Layer 7 of a small transformer language model trained on English Wikipedia (11 layers, counted from 0, width 96).
A neuron's activation on a vector x is SiLU(gate . x) times (in . x), where the dot is the dot product.

Input weights of the MLP neurons that the questions are about. A number n stands for (n - 128) times 0.0022.
n27 gate: 160, 70, 120, 147, 122, 113, 213, 103, 167, 130, 96, 148, 89, 120, 104, 133, 188, 106, 97, 167, 207, 162, 95, 134, 187, 194, 112, 167, 125, 142, 102, 118, 112, 211, 123, 97, 169, 85, 166, 158, 158, 174, 75, 50, 159, 95, 100, 80, 95, 102, 192, 154, 149, 114, 145, 9, 69, 149, 61, 151, 149, 126, 130, 93, 208, 123, 79, 193, 122, 163, 41, 138, 142, 128, 92, 114, 170, 115, 200, 178, 91, 172, 182, 71, 128, 84, 125, 147, 123, 92, 10, 94, 156, 101, 96, 115
n44 gate: 103, 51, 169, 131, 92, 134, 153, 126, 83, 135, 145, 105, 175, 90, 162, 153, 143, 151, 91, 126, 94, 124, 109, 185, 121, 109, 179, 141, 144, 219, 115, 90, 91, 152, 167, 126, 158, 163, 187, 211, 171, 140, 142, 82, 137, 118, 95, 146, 114, 127, 135, 156, 183, 131, 177, 98, 132, 81, 134, 89, 50, 75, 135, 130, 89, 71, 139, 199, 132, 69, 132, 131, 79, 130, 88, 136, 144, 56, 149, 151, 94, 123, 122, 144, 80, 111, 123, 98, 129, 72, 174, 115, 148, 145, 120, 73
n76 gate: 135, 93, 165, 156, 142, 118, 124, 89, 102, 150, 71, 71, 135, 184, 188, 125, 166, 122, 173, 178, 101, 146, 77, 134, 86, 149, 34, 22, 93, 182, 138, 126, 165, 85, 89, 123, 124, 178, 124, 127, 159, 127, 84, 125, 109, 68, 116, 80, 82, 145, 75, 122, 141, 53, 145, 203, 187, 129, 57, 153, 117, 150, 113, 94, 118, 123, 174, 110, 68, 137, 76, 108, 148, 143, 175, 121, 142, 88, 195, 107, 151, 200, 153, 91, 62, 159, 99, 160, 138, 157, 81, 112, 107, 124, 157, 133
n111 gate: 94, 112, 176, 119, 154, 192, 149, 66, 84, 132, 150, 74, 74, 198, 65, 158, 134, 123, 117, 94, 173, 180, 73, 183, 78, 109, 100, 99, 85, 167, 105, 73, 151, 175, 108, 117, 197, 136, 149, 132, 112, 132, 146, 179, 136, 148, 151, 103, 150, 114, 107, 143, 99, 108, 111, 143, 66, 90, 121, 135, 78, 55, 156, 175, 127, 28, 78, 120, 81, 163, 97, 29, 69, 73, 161, 188, 106, 100, 97, 127, 114, 117, 157, 84, 105, 123, 87, 141, 194, 105, 89, 136, 143, 134, 73, 103
n123 gate: 151, 150, 110, 157, 85, 148, 101, 149, 117, 215, 200, 177, 86, 113, 211, 81, 115, 122, 66, 105, 114, 95, 136, 127, 69, 109, 108, 121, 191, 135, 91, 145, 103, 83, 116, 101, 120, 90, 136, 90, 106, 102, 108, 150, 199, 96, 147, 131, 134, 78, 102, 144, 136, 140, 146, 124, 156, 143, 74, 87, 105, 162, 92, 117, 80, 192, 63, 110, 122, 104, 188, 213, 166, 117, 93, 186, 89, 214, 166, 125, 151, 176, 120, 64, 134, 85, 104, 109, 98, 140, 165, 117, 113, 170, 151, 126
n138 gate: 107, 147, 115, 89, 103, 84, 170, 124, 167, 118, 215, 91, 58, 152, 221, 39, 128, 177, 137, 127, 111, 154, 121, 92, 129, 71, 116, 117, 109, 128, 207, 195, 69, 138, 92, 200, 123, 100, 147, 61, 136, 127, 156, 143, 113, 146, 92, 144, 137, 173, 95, 114, 214, 158, 118, 177, 130, 92, 126, 160, 103, 105, 89, 156, 190, 101, 60, 168, 80, 168, 149, 148, 164, 113, 114, 127, 128, 163, 126, 186, 191, 119, 130, 148, 122, 142, 170, 65, 134, 175, 131, 76, 59, 88, 100, 141
n158 gate: 76, 131, 86, 221, 191, 176, 156, 155, 117, 114, 100, 113, 76, 131, 108, 152, 103, 158, 163, 158, 141, 170, 56, 184, 149, 131, 166, 146, 107, 195, 116, 162, 120, 139, 178, 145, 150, 131, 134, 153, 88, 170, 119, 218, 113, 134, 157, 132, 59, 107, 136, 57, 187, 70, 163, 98, 151, 171, 87, 145, 146, 113, 107, 110, 46, 149, 108, 105, 118, 145, 153, 136, 127, 94, 180, 176, 171, 100, 66, 66, 131, 135, 71, 97, 172, 151, 132, 107, 102, 103, 122, 99, 171, 130, 80, 192
n27 in: 164, 118, 205, 142, 57, 151, 182, 175, 111, 159, 144, 75, 157, 168, 113, 113, 137, 87, 112, 75, 129, 179, 154, 85, 143, 130, 84, 97, 140, 100, 84, 210, 104, 139, 125, 41, 113, 120, 226, 113, 104, 93, 109, 169, 107, 120, 110, 168, 86, 103, 189, 154, 133, 114, 83, 43, 175, 106, 101, 184, 204, 117, 129, 96, 138, 134, 118, 181, 121, 143, 134, 158, 94, 134, 60, 147, 102, 140, 127, 191, 160, 100, 137, 175, 166, 186, 136, 135, 234, 132, 115, 23, 174, 72, 96, 118
n44 in: 75, 85, 160, 116, 153, 132, 81, 155, 161, 137, 128, 153, 68, 103, 84, 90, 110, 182, 193, 61, 149, 122, 137, 91, 88, 142, 167, 161, 140, 128, 196, 173, 146, 79, 120, 171, 106, 114, 107, 158, 164, 89, 124, 92, 26, 119, 156, 171, 179, 146, 150, 113, 124, 186, 132, 119, 118, 151, 150, 135, 88, 73, 94, 105, 86, 86, 171, 127, 156, 103, 122, 151, 209, 134, 96, 129, 128, 159, 124, 164, 157, 101, 98, 137, 142, 135, 125, 132, 169, 139, 104, 123, 155, 108, 106, 135
n76 in: 89, 136, 79, 93, 136, 178, 141, 107, 128, 137, 107, 145, 123, 125, 136, 150, 144, 148, 171, 166, 149, 177, 123, 192, 118, 146, 167, 87, 111, 189, 122, 92, 156, 129, 139, 105, 148, 131, 168, 145, 54, 152, 122, 129, 116, 103, 139, 162, 162, 176, 126, 89, 122, 180, 160, 156, 102, 99, 94, 70, 213, 123, 132, 165, 92, 163, 46, 184, 87, 150, 70, 139, 95, 105, 106, 192, 121, 165, 100, 137, 121, 112, 48, 151, 181, 197, 163, 99, 149, 131, 113, 90, 132, 114, 75, 65
n111 in: 154, 125, 115, 65, 132, 130, 94, 107, 118, 143, 178, 100, 96, 113, 84, 142, 108, 85, 138, 126, 171, 137, 115, 147, 152, 136, 28, 98, 156, 113, 128, 141, 158, 137, 97, 113, 154, 93, 103, 120, 179, 157, 156, 129, 88, 105, 56, 110, 190, 113, 139, 74, 133, 96, 99, 89, 122, 155, 121, 110, 131, 100, 120, 126, 164, 155, 180, 133, 129, 143, 144, 37, 141, 187, 107, 187, 61, 126, 136, 173, 47, 144, 134, 60, 208, 157, 107, 146, 147, 82, 148, 132, 72, 68, 140, 123
n123 in: 92, 180, 138, 71, 125, 81, 54, 81, 146, 98, 95, 104, 142, 159, 133, 117, 166, 196, 154, 202, 134, 199, 171, 179, 103, 54, 172, 86, 149, 195, 138, 126, 115, 119, 125, 86, 148, 81, 99, 165, 156, 97, 136, 120, 177, 114, 114, 180, 172, 113, 63, 177, 164, 177, 124, 101, 121, 151, 71, 88, 102, 133, 176, 107, 129, 89, 144, 108, 107, 133, 135, 93, 126, 113, 122, 139, 120, 154, 133, 92, 111, 133, 144, 112, 77, 140, 87, 150, 139, 161, 68, 141, 97, 107, 70, 76
n138 in: 115, 172, 99, 128, 104, 163, 201, 69, 88, 135, 196, 135, 101, 166, 211, 148, 90, 163, 116, 149, 110, 206, 106, 132, 109, 55, 127, 148, 132, 201, 150, 165, 181, 125, 133, 155, 243, 81, 93, 101, 207, 112, 119, 100, 100, 98, 87, 84, 150, 102, 71, 111, 155, 152, 139, 98, 79, 128, 136, 137, 124, 133, 51, 45, 119, 129, 84, 176, 67, 154, 114, 150, 89, 140, 78, 130, 133, 160, 93, 177, 172, 146, 124, 87, 103, 73, 86, 88, 144, 118, 138, 105, 56, 174, 162, 113
n158 in: 209, 115, 120, 125, 101, 105, 129, 63, 121, 102, 116, 145, 72, 115, 121, 155, 65, 146, 138, 173, 102, 109, 152, 156, 107, 89, 60, 141, 150, 104, 86, 91, 152, 100, 75, 143, 69, 143, 77, 95, 51, 108, 62, 113, 153, 180, 80, 162, 104, 147, 102, 165, 188, 134, 96, 111, 150, 127, 98, 128, 191, 90, 103, 150, 106, 143, 121, 138, 41, 120, 62, 139, 168, 76, 67, 74, 140, 124, 154, 117, 100, 150, 109, 119, 69, 103, 125, 116, 137, 148, 203, 128, 160, 121, 149, 73

Each question shows a token from some text and the vector x that enters the MLP there. A number n stands for (n - 128) times 0.049.

" r": 124, 92, 171, 127, 104, 111, 137, 159, 155, 165, 140, 143, 172, 110, 118, 195, 153, 183, 72, 182, 153, 105, 140, 136, 95, 111, 156, 121, 131, 97, 115, 124, 114, 133, 154, 158, 104, 101, 115, 140, 134, 89, 120, 111, 109, 125, 99, 172, 110, 124, 115, 139, 127, 124, 163, 142, 103, 183, 102, 118, 122, 117, 150, 107, 79, 126, 89, 82, 127, 140, 109, 128, 79, 115, 107, 121, 94, 127, 99, 134, 143, 158, 96, 113, 128, 122, 84, 149, 122, 136, 159, 162, 160, 130, 91, 158
Which of these neurons fires most? n123

" Navy": 134, 133, 136, 127, 90, 111, 156, 90, 91, 142, 120, 137, 113, 153, 133, 172, 151, 145, 139, 178, 153, 145, 109, 128, 148, 207, 66, 138, 88, 143, 147, 128, 168, 100, 162, 132, 204, 136, 128, 121, 109, 110, 183, 120, 111, 184, 158, 120, 112, 136, 151, 110, 126, 119, 176, 142, 122, 116, 137, 121, 163, 117, 158, 76, 132, 156, 145, 180, 131, 87, 143, 106, 162, 144, 144, 132, 139, 114, 150, 108, 124, 144, 129, 137, 108, 114, 83, 120, 143, 141, 149, 152, 144, 133, 123, 136
Which of these neurons fires most? n76

"ok": 127, 131, 108, 118, 120, 93, 101, 146, 129, 96, 114, 173, 116, 97, 105, 119, 139, 89, 130, 114, 131, 110, 99, 151, 98, 197, 180, 124, 75, 118, 177, 117, 190, 116, 122, 70, 82, 85, 171, 112, 121, 161, 145, 158, 105, 99, 131, 158, 127, 173, 138, 99, 123, 82, 171, 111, 145, 166, 104, 112, 109, 138, 133, 134, 127, 124, 123, 120, 136, 91, 113, 101, 113, 141, 91, 94, 163, 122, 123, 150, 133, 119, 121, 141, 121, 107, 94, 89, 128, 103, 113, 137, 129, 130, 142, 74
The three highest activations, in order: n138, n44, n123

",": 111, 136, 132, 131, 118, 140, 100, 120, 124, 121, 93, 92, 172, 153, 127, 120, 117, 120, 118, 135, 133, 148, 139, 131, 131, 158, 106, 83, 128, 167, 166, 123, 116, 48, 165, 137, 162, 129, 175, 132, 141, 90, 156, 112, 93, 131, 109, 131, 132, 135, 179, 92, 85, 128, 136, 102, 143, 131, 152, 110, 116, 98, 148, 102, 136, 109, 176, 99, 148, 96, 95, 134, 117, 107, 129, 126, 102, 124, 137, 103, 187, 137, 127, 154, 132, 160, 116, 146, 145, 118, 94, 132, 128, 155, 121, 111
Which of these neurons fires most? n44

"u": 126, 158, 124, 109, 142, 103, 110, 101, 157, 112, 119, 111, 124, 99, 139, 153, 96, 124, 106, 108, 120, 166, 114, 142, 140, 149, 188, 142, 141, 126, 124, 160, 99, 128, 149, 102, 118, 67, 140, 107, 163, 136, 147, 91, 73, 145, 135, 123, 118, 135, 152, 115, 137, 120, 136, 164, 130, 134, 102, 97, 98, 73, 174, 128, 141, 122, 82, 164, 137, 137, 114, 140, 85, 189, 115, 97, 147, 111, 169, 127, 156, 169, 138, 123, 148, 153, 89, 102, 172, 77, 84, 137, 85, 135, 112, 101
Which of these neurons fires most? n138

"H": 128, 121, 113, 207, 129, 117, 139, 132, 146, 111, 136, 167, 124, 111, 146, 143, 130, 115, 142, 129, 134, 115, 146, 85, 130, 141, 109, 165, 78, 139, 126, 90, 156, 133, 97, 125, 118, 71, 139, 170, 96, 162, 129, 142, 103, 149, 95, 118, 95, 173, 172, 108, 113, 99, 155, 152, 77, 93, 161, 79, 150, 135, 170, 134, 118, 141, 149, 139, 117, 90, 144, 96, 130, 140, 145, 115, 156, 151, 133, 168, 127, 131, 159, 127, 104, 124, 117, 94, 144, 145, 111, 167, 148, 140, 150, 131
Which two neurons fire most, strongest first? n123, n138

"\n": 76, 142, 107, 50, 115, 131, 87, 106, 129, 121, 130, 96, 149, 112, 123, 97, 130, 116, 112, 149, 149, 135, 142, 118, 81, 88, 124, 124, 132, 115, 120, 138, 98, 148, 128, 172, 67, 137, 161, 138, 151, 159, 173, 111, 82, 107, 124, 117, 114, 128, 181, 132, 117, 166, 140, 112, 137, 129, 124, 78, 138, 147, 181, 81, 103, 141, 126, 142, 120, 113, 148, 137, 120, 125, 122, 131, 114, 99, 136, 125, 152, 159, 80, 121, 119, 142, 108, 96, 135, 188, 164, 133, 159, 175, 94, 131
Which neuron fires most, and how strongly? n44, at about 0.75

"T": 85, 76, 115, 142, 131, 114, 140, 121, 131, 105, 85, 173, 116, 130, 139, 135, 143, 89, 122, 142, 133, 123, 98, 115, 80, 164, 79, 162, 106, 111, 115, 99, 178, 126, 93, 102, 129, 92, 165, 118, 103, 122, 154, 135, 100, 145, 115, 133, 111, 198, 137, 138, 91, 125, 173, 153, 105, 113, 141, 123, 149, 137, 173, 104, 121, 113, 141, 138, 108, 86, 160, 106, 143, 127, 108, 135, 140, 156, 120, 146, 130, 115, 202, 150, 72, 116, 149, 131, 154, 117, 116, 145, 90, 155, 125, 149
Which two neurons fire most, strongest first? n123, n138

" her": 71, 107, 123, 140, 154, 160, 142, 143, 140, 151, 98, 129, 125, 149, 114, 134, 120, 74, 93, 122, 134, 87, 150, 135, 115, 149, 139, 127, 102, 120, 98, 145, 129, 110, 119, 105, 110, 137, 118, 131, 123, 124, 147, 137, 107, 159, 129, 113, 113, 140, 146, 131, 85, 122, 175, 116, 168, 108, 99, 119, 169, 68, 155, 122, 154, 101, 128, 114, 142, 130, 98, 156, 149, 107, 78, 138, 144, 101, 90, 144, 134, 148, 95, 124, 102, 131, 39, 100, 105, 145, 168, 169, 114, 80, 120, 132
Which two neurons fire most, strongest first? n138, n158

" and": 97, 149, 101, 167, 97, 152, 115, 120, 129, 122, 121, 123, 126, 148, 126, 113, 138, 147, 132, 113, 120, 139, 121, 120, 135, 110, 119, 100, 126, 156, 170, 127, 146, 8, 164, 112, 115, 144, 150, 130, 100, 131, 153, 139, 93, 136, 123, 124, 119, 131, 129, 135, 124, 133, 162, 107, 146, 139, 129, 104, 151, 110, 130, 132, 107, 88, 152, 108, 146, 110, 93, 124, 90, 111, 171, 102, 95, 91, 114, 141, 173, 129, 143, 150, 123, 137, 97, 108, 141, 94, 114, 134, 158, 119, 95, 130
The three highest activations, in order: n76, n44, n138

" Department": 111, 170, 130, 161, 79, 151, 139, 71, 94, 116, 147, 126, 164, 176, 142, 122, 150, 126, 110, 142, 146, 136, 126, 144, 99, 196, 121, 155, 150, 130, 154, 152, 149, 101, 127, 140, 177, 125, 136, 120, 152, 117, 148, 138, 113, 157, 138, 90, 141, 106, 153, 121, 84, 144, 177, 116, 86, 121, 120, 120, 188, 132, 147, 149, 113, 127, 163, 186, 137, 96, 162, 143, 142, 182, 148, 107, 104, 161, 138, 113, 156, 113, 119, 116, 133, 148, 77, 135, 103, 120, 154, 156, 119, 110, 153, 144
Which of these neurons fires most? n158

" or": 120, 133, 120, 134, 79, 154, 100, 118, 138, 134, 105, 140, 117, 122, 115, 118, 123, 178, 116, 117, 146, 147, 136, 98, 131, 67, 117, 122, 171, 141, 149, 135, 149, 38, 151, 84, 100, 146, 157, 151, 103, 130, 138, 162, 97, 153, 114, 111, 116, 106, 102, 134, 118, 155, 170, 110, 122, 119, 131, 111, 142, 136, 133, 111, 114, 69, 160, 136, 141, 112, 75, 158, 98, 140, 177, 104, 144, 77, 124, 134, 173, 125, 127, 163, 126, 137, 109, 110, 145, 95, 144, 114, 160, 132, 102, 139
Which neuron fires most, and how strongly? n44, at about 1.4

" A": 96, 135, 143, 118, 147, 115, 108, 138, 141, 100, 102, 129, 143, 97, 136, 153, 78, 131, 103, 168, 146, 116, 133, 134, 143, 132, 127, 176, 113, 119, 119, 142, 131, 148, 143, 92, 121, 129, 135, 133, 107, 68, 141, 115, 96, 116, 124, 121, 150, 137, 120, 91, 155, 119, 187, 166, 146, 116, 140, 87, 104, 131, 150, 143, 143, 144, 131, 143, 170, 59, 155, 159, 156, 147, 156, 169, 159, 121, 120, 151, 133, 152, 112, 134, 108, 127, 119, 100, 113, 125, 144, 149, 170, 123, 122, 157
Which of these neurons fires most? n44

" night": 109, 128, 132, 159, 117, 138, 105, 153, 104, 125, 133, 160, 151, 129, 85, 193, 148, 155, 162, 191, 172, 138, 129, 102, 105, 156, 149, 114, 92, 125, 132, 121, 121, 109, 137, 91, 177, 138, 114, 122, 121, 129, 142, 134, 136, 173, 125, 152, 107, 124, 175, 91, 100, 111, 157, 131, 133, 127, 66, 159, 181, 151, 107, 122, 152, 124, 167, 129, 130, 110, 162, 130, 145, 135, 107, 84, 88, 147, 136, 141, 115, 158, 108, 127, 144, 150, 72, 114, 76, 98, 126, 177, 126, 124, 119, 108
Which neuron fires most, and how strongly? n138, at about 0.14

" in": 105, 144, 108, 134, 142, 149, 113, 152, 146, 143, 125, 138, 121, 137, 141, 126, 147, 132, 118, 137, 170, 131, 134, 151, 143, 120, 166, 86, 96, 136, 125, 160, 122, 46, 106, 123, 102, 162, 180, 122, 129, 131, 151, 118, 150, 111, 126, 119, 106, 115, 165, 93, 147, 142, 169, 146, 168, 138, 125, 58, 145, 112, 120, 108, 151, 130, 146, 149, 117, 106, 151, 113, 77, 126, 133, 100, 136, 147, 89, 136, 164, 180, 126, 148, 139, 133, 98, 138, 108, 93, 121, 155, 136, 115, 103, 152
Which neuron fires most, and how strongly? n76, at about 0.42

"ole": 107, 103, 129, 123, 72, 120, 112, 143, 117, 145, 148, 157, 107, 139, 72, 161, 148, 110, 134, 125, 169, 152, 119, 141, 129, 185, 195, 113, 101, 165, 137, 125, 99, 126, 132, 112, 156, 130, 172, 115, 118, 137, 157, 149, 94, 122, 117, 146, 131, 117, 161, 101, 116, 92, 130, 130, 133, 132, 110, 137, 155, 130, 140, 142, 146, 112, 95, 147, 93, 108, 106, 135, 122, 150, 131, 138, 105, 111, 158, 120, 127, 151, 166, 113, 106, 171, 80, 91, 143, 97, 149, 207, 83, 102, 151, 116
Which neuron fires most, and how strongly? n111, at about 2.3

" the": 119, 96, 121, 156, 105, 135, 131, 136, 132, 105, 88, 143, 113, 129, 141, 115, 138, 109, 116, 125, 124, 79, 119, 137, 106, 163, 169, 142, 132, 87, 96, 142, 129, 30, 149, 134, 105, 137, 142, 127, 141, 88, 133, 127, 103, 144, 149, 123, 139, 114, 129, 145, 143, 160, 188, 130, 138, 123, 131, 119, 123, 107, 154, 174, 135, 123, 136, 106, 163, 131, 133, 146, 133, 102, 127, 144, 120, 74, 80, 136, 140, 157, 125, 135, 109, 143, 87, 91, 115, 109, 110, 139, 127, 89, 128, 98
Which two neurons fire most, strongest first? n44, n138

" p": 141, 80, 118, 126, 131, 105, 132, 122, 175, 106, 116, 127, 75, 145, 97, 143, 95, 102, 115, 188, 144, 131, 127, 141, 147, 121, 135, 151, 152, 127, 160, 56, 74, 131, 157, 123, 100, 111, 138, 135, 148, 86, 105, 115, 137, 122, 119, 138, 108, 116, 122, 120, 136, 137, 182, 113, 93, 149, 65, 149, 106, 184, 116, 110, 87, 115, 87, 109, 131, 119, 147, 126, 129, 109, 72, 103, 135, 132, 99, 106, 151, 139, 123, 126, 158, 192, 97, 123, 147, 169, 165, 128, 117, 116, 113, 118
Which of these neurons fires most? n158

"ies": 145, 136, 103, 141, 125, 128, 162, 136, 148, 93, 146, 162, 116, 119, 92, 137, 175, 117, 107, 148, 179, 187, 124, 174, 142, 183, 170, 119, 95, 159, 134, 162, 126, 90, 128, 113, 137, 93, 151, 171, 124, 148, 154, 94, 95, 169, 111, 114, 145, 129, 178, 97, 100, 114, 117, 133, 117, 140, 102, 100, 124, 148, 126, 99, 137, 126, 169, 139, 115, 104, 97, 140, 137, 133, 110, 168, 157, 133, 173, 120, 135, 161, 160, 162, 133, 137, 113, 133, 148, 100, 168, 160, 127, 138, 114, 137
Which of these neurons fires most? n44

" for": 130, 117, 79, 172, 146, 171, 126, 167, 141, 123, 120, 152, 123, 155, 126, 124, 135, 132, 100, 141, 144, 140, 114, 109, 144, 158, 174, 92, 100, 178, 92, 175, 102, 52, 193, 147, 87, 153, 149, 148, 92, 121, 102, 126, 130, 139, 139, 93, 115, 135, 163, 140, 142, 131, 154, 143, 166, 120, 96, 108, 144, 99, 135, 104, 142, 105, 118, 99, 122, 92, 128, 98, 103, 94, 121, 106, 129, 131, 111, 148, 159, 139, 108, 139, 112, 142, 114, 145, 145, 127, 123, 159, 106, 125, 119, 125
Which neuron fires most, and how strongly? n76, at about 0.64

" oper": 136, 120, 139, 122, 95, 87, 107, 105, 111, 150, 131, 117, 114, 175, 139, 185, 170, 109, 117, 121, 120, 150, 122, 99, 117, 166, 139, 172, 138, 149, 168, 101, 113, 154, 177, 147, 143, 138, 154, 118, 137, 88, 142, 136, 120, 147, 137, 113, 124, 69, 129, 119, 143, 143, 152, 125, 152, 148, 121, 130, 170, 92, 144, 88, 137, 134, 112, 156, 158, 153, 71, 116, 164, 139, 117, 134, 179, 106, 131, 97, 197, 141, 140, 121, 136, 135, 110, 132, 127, 110, 136, 172, 123, 98, 79, 121
Which neuron fires most, and how strongly? n27, at about 1.1

" an": 116, 58, 149, 135, 132, 133, 112, 144, 109, 146, 77, 155, 121, 131, 113, 116, 159, 114, 89, 142, 150, 109, 155, 111, 110, 140, 126, 137, 149, 115, 143, 143, 129, 75, 111, 129, 62, 113, 127, 174, 116, 118, 160, 158, 110, 110, 123, 126, 130, 121, 141, 171, 137, 147, 196, 142, 162, 125, 128, 136, 126, 108, 152, 157, 106, 102, 164, 130, 141, 121, 97, 182, 122, 107, 135, 151, 129, 122, 97, 93, 125, 131, 57, 161, 100, 102, 88, 102, 117, 121, 123, 166, 139, 97, 116, 163
The three highest activations, in order: n44, n138, n111

" was": 97, 103, 114, 133, 121, 112, 82, 143, 155, 97, 140, 147, 149, 155, 108, 157, 109, 133, 106, 178, 146, 128, 133, 175, 119, 125, 120, 123, 85, 133, 110, 122, 159, 99, 162, 165, 133, 114, 153, 111, 154, 128, 124, 175, 102, 142, 147, 94, 110, 133, 146, 95, 158, 160, 136, 119, 132, 107, 125, 149, 147, 111, 88, 154, 136, 116, 152, 84, 116, 94, 77, 194, 74, 92, 133, 100, 136, 101, 138, 99, 150, 118, 81, 131, 124, 160, 115, 93, 159, 106, 117, 169, 79, 85, 108, 152
The three highest activations, in order: n158, n76, n27

" that": 85, 146, 127, 174, 109, 141, 108, 90, 119, 136, 117, 98, 81, 147, 93, 148, 143, 128, 107, 129, 115, 138, 118, 148, 125, 171, 126, 87, 124, 147, 137, 153, 120, 60, 191, 101, 112, 134, 161, 140, 114, 100, 176, 88, 134, 152, 124, 124, 128, 125, 150, 142, 88, 148, 149, 127, 166, 122, 132, 119, 142, 110, 123, 161, 152, 100, 168, 56, 146, 137, 104, 142, 172, 131, 129, 109, 115, 109, 132, 108, 153, 171, 169, 112, 106, 169, 106, 121, 139, 136, 86, 139, 104, 112, 120, 72
Which of these neurons fires most? n138

" W": 105, 136, 134, 139, 169, 142, 128, 139, 142, 131, 119, 100, 117, 136, 128, 142, 98, 130, 101, 156, 128, 88, 120, 100, 129, 180, 107, 130, 146, 133, 125, 118, 102, 195, 143, 145, 133, 138, 100, 124, 117, 59, 127, 123, 134, 132, 154, 100, 116, 140, 134, 91, 96, 130, 148, 154, 99, 102, 104, 122, 156, 167, 157, 118, 121, 102, 70, 78, 151, 82, 110, 140, 143, 120, 161, 111, 79, 127, 137, 129, 169, 152, 112, 140, 118, 154, 114, 95, 101, 154, 119, 171, 101, 113, 135, 131
Which of these neurons fires most? n27

" S": 115, 76, 127, 95, 143, 100, 124, 151, 153, 122, 95, 130, 130, 102, 107, 152, 104, 83, 111, 133, 159, 112, 126, 100, 134, 154, 128, 138, 119, 131, 127, 154, 80, 163, 99, 121, 120, 148, 127, 128, 107, 78, 111, 128, 135, 110, 153, 101, 118, 146, 105, 110, 99, 129, 123, 154, 91, 155, 135, 108, 143, 121, 149, 120, 100, 124, 170, 148, 129, 61, 163, 149, 137, 130, 101, 146, 92, 132, 114, 133, 159, 169, 152, 181, 102, 105, 124, 118, 104, 167, 129, 157, 132, 132, 132, 167
Which of these neurons fires most? n138

"ver": 124, 129, 117, 152, 140, 136, 122, 138, 101, 114, 153, 147, 112, 143, 78, 132, 145, 117, 90, 125, 162, 138, 112, 142, 148, 136, 125, 79, 65, 129, 133, 86, 132, 120, 146, 62, 149, 101, 143, 99, 123, 189, 142, 128, 118, 126, 117, 173, 149, 152, 177, 113, 169, 108, 159, 101, 138, 126, 135, 167, 122, 128, 156, 120, 160, 114, 131, 113, 163, 77, 146, 114, 76, 149, 168, 130, 168, 90, 157, 138, 131, 134, 105, 154, 138, 109, 120, 138, 111, 133, 137, 110, 93, 122, 112, 112
Which neuron fires most, and how strongly? n111, at about 1.1

" at": 73, 159, 85, 167, 107, 164, 102, 152, 169, 136, 116, 123, 114, 147, 142, 159, 162, 131, 109, 144, 146, 108, 123, 131, 146, 124, 141, 120, 88, 163, 103, 114, 120, 72, 136, 155, 125, 104, 161, 152, 130, 101, 136, 98, 148, 155, 155, 98, 130, 133, 172, 101, 120, 115, 139, 167, 159, 128, 148, 115, 151, 127, 154, 98, 165, 152, 123, 113, 139, 120, 129, 98, 88, 101, 138, 90, 151, 134, 74, 167, 153, 120, 123, 113, 120, 137, 114, 106, 123, 81, 135, 188, 82, 102, 101, 126
Which neuron fires most, and how strongly? n27, at about 0.35

"y": 116, 111, 150, 149, 113, 116, 112, 118, 104, 142, 109, 186, 131, 110, 84, 155, 86, 123, 122, 124, 123, 95, 98, 119, 122, 154, 180, 148, 139, 128, 127, 75, 171, 142, 76, 94, 97, 117, 155, 137, 123, 183, 132, 155, 120, 193, 91, 164, 124, 187, 113, 130, 108, 122, 115, 110, 141, 122, 142, 128, 104, 168, 85, 139, 111, 94, 113, 125, 138, 86, 106, 91, 145, 135, 123, 167, 135, 109, 156, 157, 163, 138, 141, 117, 99, 132, 95, 115, 151, 148, 129, 130, 168, 126, 108, 119
The three highest activations, in order: n44, n138, n123

" P": 130, 126, 137, 120, 137, 119, 98, 105, 184, 95, 98, 101, 100, 108, 117, 122, 105, 97, 142, 161, 146, 117, 140, 126, 132, 125, 126, 167, 123, 123, 124, 85, 81, 133, 134, 118, 139, 132, 141, 101, 137, 66, 121, 105, 145, 115, 138, 138, 118, 152, 127, 104, 110, 123, 162, 139, 102, 153, 101, 102, 88, 175, 108, 106, 87, 107, 103, 152, 148, 61, 157, 133, 182, 136, 95, 153, 126, 125, 89, 106, 169, 141, 133, 129, 127, 122, 133, 122, 124, 153, 152, 144, 121, 123, 111, 138
Which neuron fires most, and how strongly? n123, at about 0.77

" c": 101, 120, 125, 127, 135, 83, 116, 107, 162, 141, 94, 124, 106, 129, 56, 169, 126, 81, 70, 181, 137, 136, 152, 152, 123, 102, 94, 164, 136, 123, 101, 70, 121, 125, 142, 130, 110, 119, 165, 90, 112, 131, 114, 122, 108, 91, 127, 122, 131, 148, 110, 160, 177, 116, 150, 165, 109, 132, 98, 107, 135, 108, 149, 142, 91, 146, 85, 130, 122, 93, 182, 144, 172, 91, 118, 93, 115, 101, 104, 121, 166, 137, 133, 133, 154, 173, 122, 129, 137, 121, 119, 124, 124, 120, 102, 106
The three highest activations, in order: n158, n138, n123

"TC": 120, 139, 136, 170, 136, 117, 118, 97, 112, 109, 138, 112, 127, 116, 162, 149, 154, 97, 139, 140, 152, 111, 101, 78, 88, 172, 126, 140, 111, 98, 124, 124, 173, 110, 124, 111, 174, 110, 165, 146, 90, 91, 152, 136, 82, 127, 111, 124, 133, 121, 169, 144, 105, 112, 166, 133, 100, 77, 133, 113, 160, 129, 169, 164, 127, 152, 154, 158, 133, 93, 138, 129, 151, 192, 153, 131, 146, 160, 128, 149, 144, 89, 158, 140, 136, 110, 137, 110, 131, 147, 136, 178, 140, 148, 165, 83
The three highest activations, in order: n123, n158, n138

"akes": 109, 101, 132, 150, 99, 150, 128, 152, 133, 151, 141, 115, 121, 127, 83, 154, 175, 131, 125, 174, 154, 147, 64, 113, 143, 169, 147, 114, 124, 148, 114, 141, 140, 125, 150, 94, 68, 100, 128, 114, 108, 131, 115, 140, 119, 141, 128, 117, 120, 143, 179, 149, 107, 105, 136, 122, 159, 120, 54, 115, 109, 122, 175, 121, 129, 124, 145, 140, 91, 120, 131, 164, 94, 103, 121, 131, 152, 141, 142, 86, 124, 159, 136, 114, 148, 161, 73, 123, 133, 93, 132, 187, 164, 103, 112, 126
The three highest activations, in order: n27, n76, n138

"-": 96, 118, 133, 149, 125, 78, 52, 215, 143, 112, 119, 129, 121, 149, 91, 147, 136, 165, 126, 119, 149, 129, 126, 111, 161, 148, 115, 103, 99, 143, 119, 127, 109, 130, 154, 126, 122, 117, 142, 146, 130, 79, 134, 101, 140, 110, 65, 148, 115, 126, 121, 114, 107, 122, 181, 116, 95, 110, 114, 100, 137, 85, 118, 74, 127, 115, 142, 151, 163, 104, 127, 128, 114, 105, 138, 124, 143, 93, 124, 113, 133, 140, 122, 135, 162, 190, 99, 74, 114, 141, 83, 152, 142, 159, 152, 137
Which of these neurons fires most? n44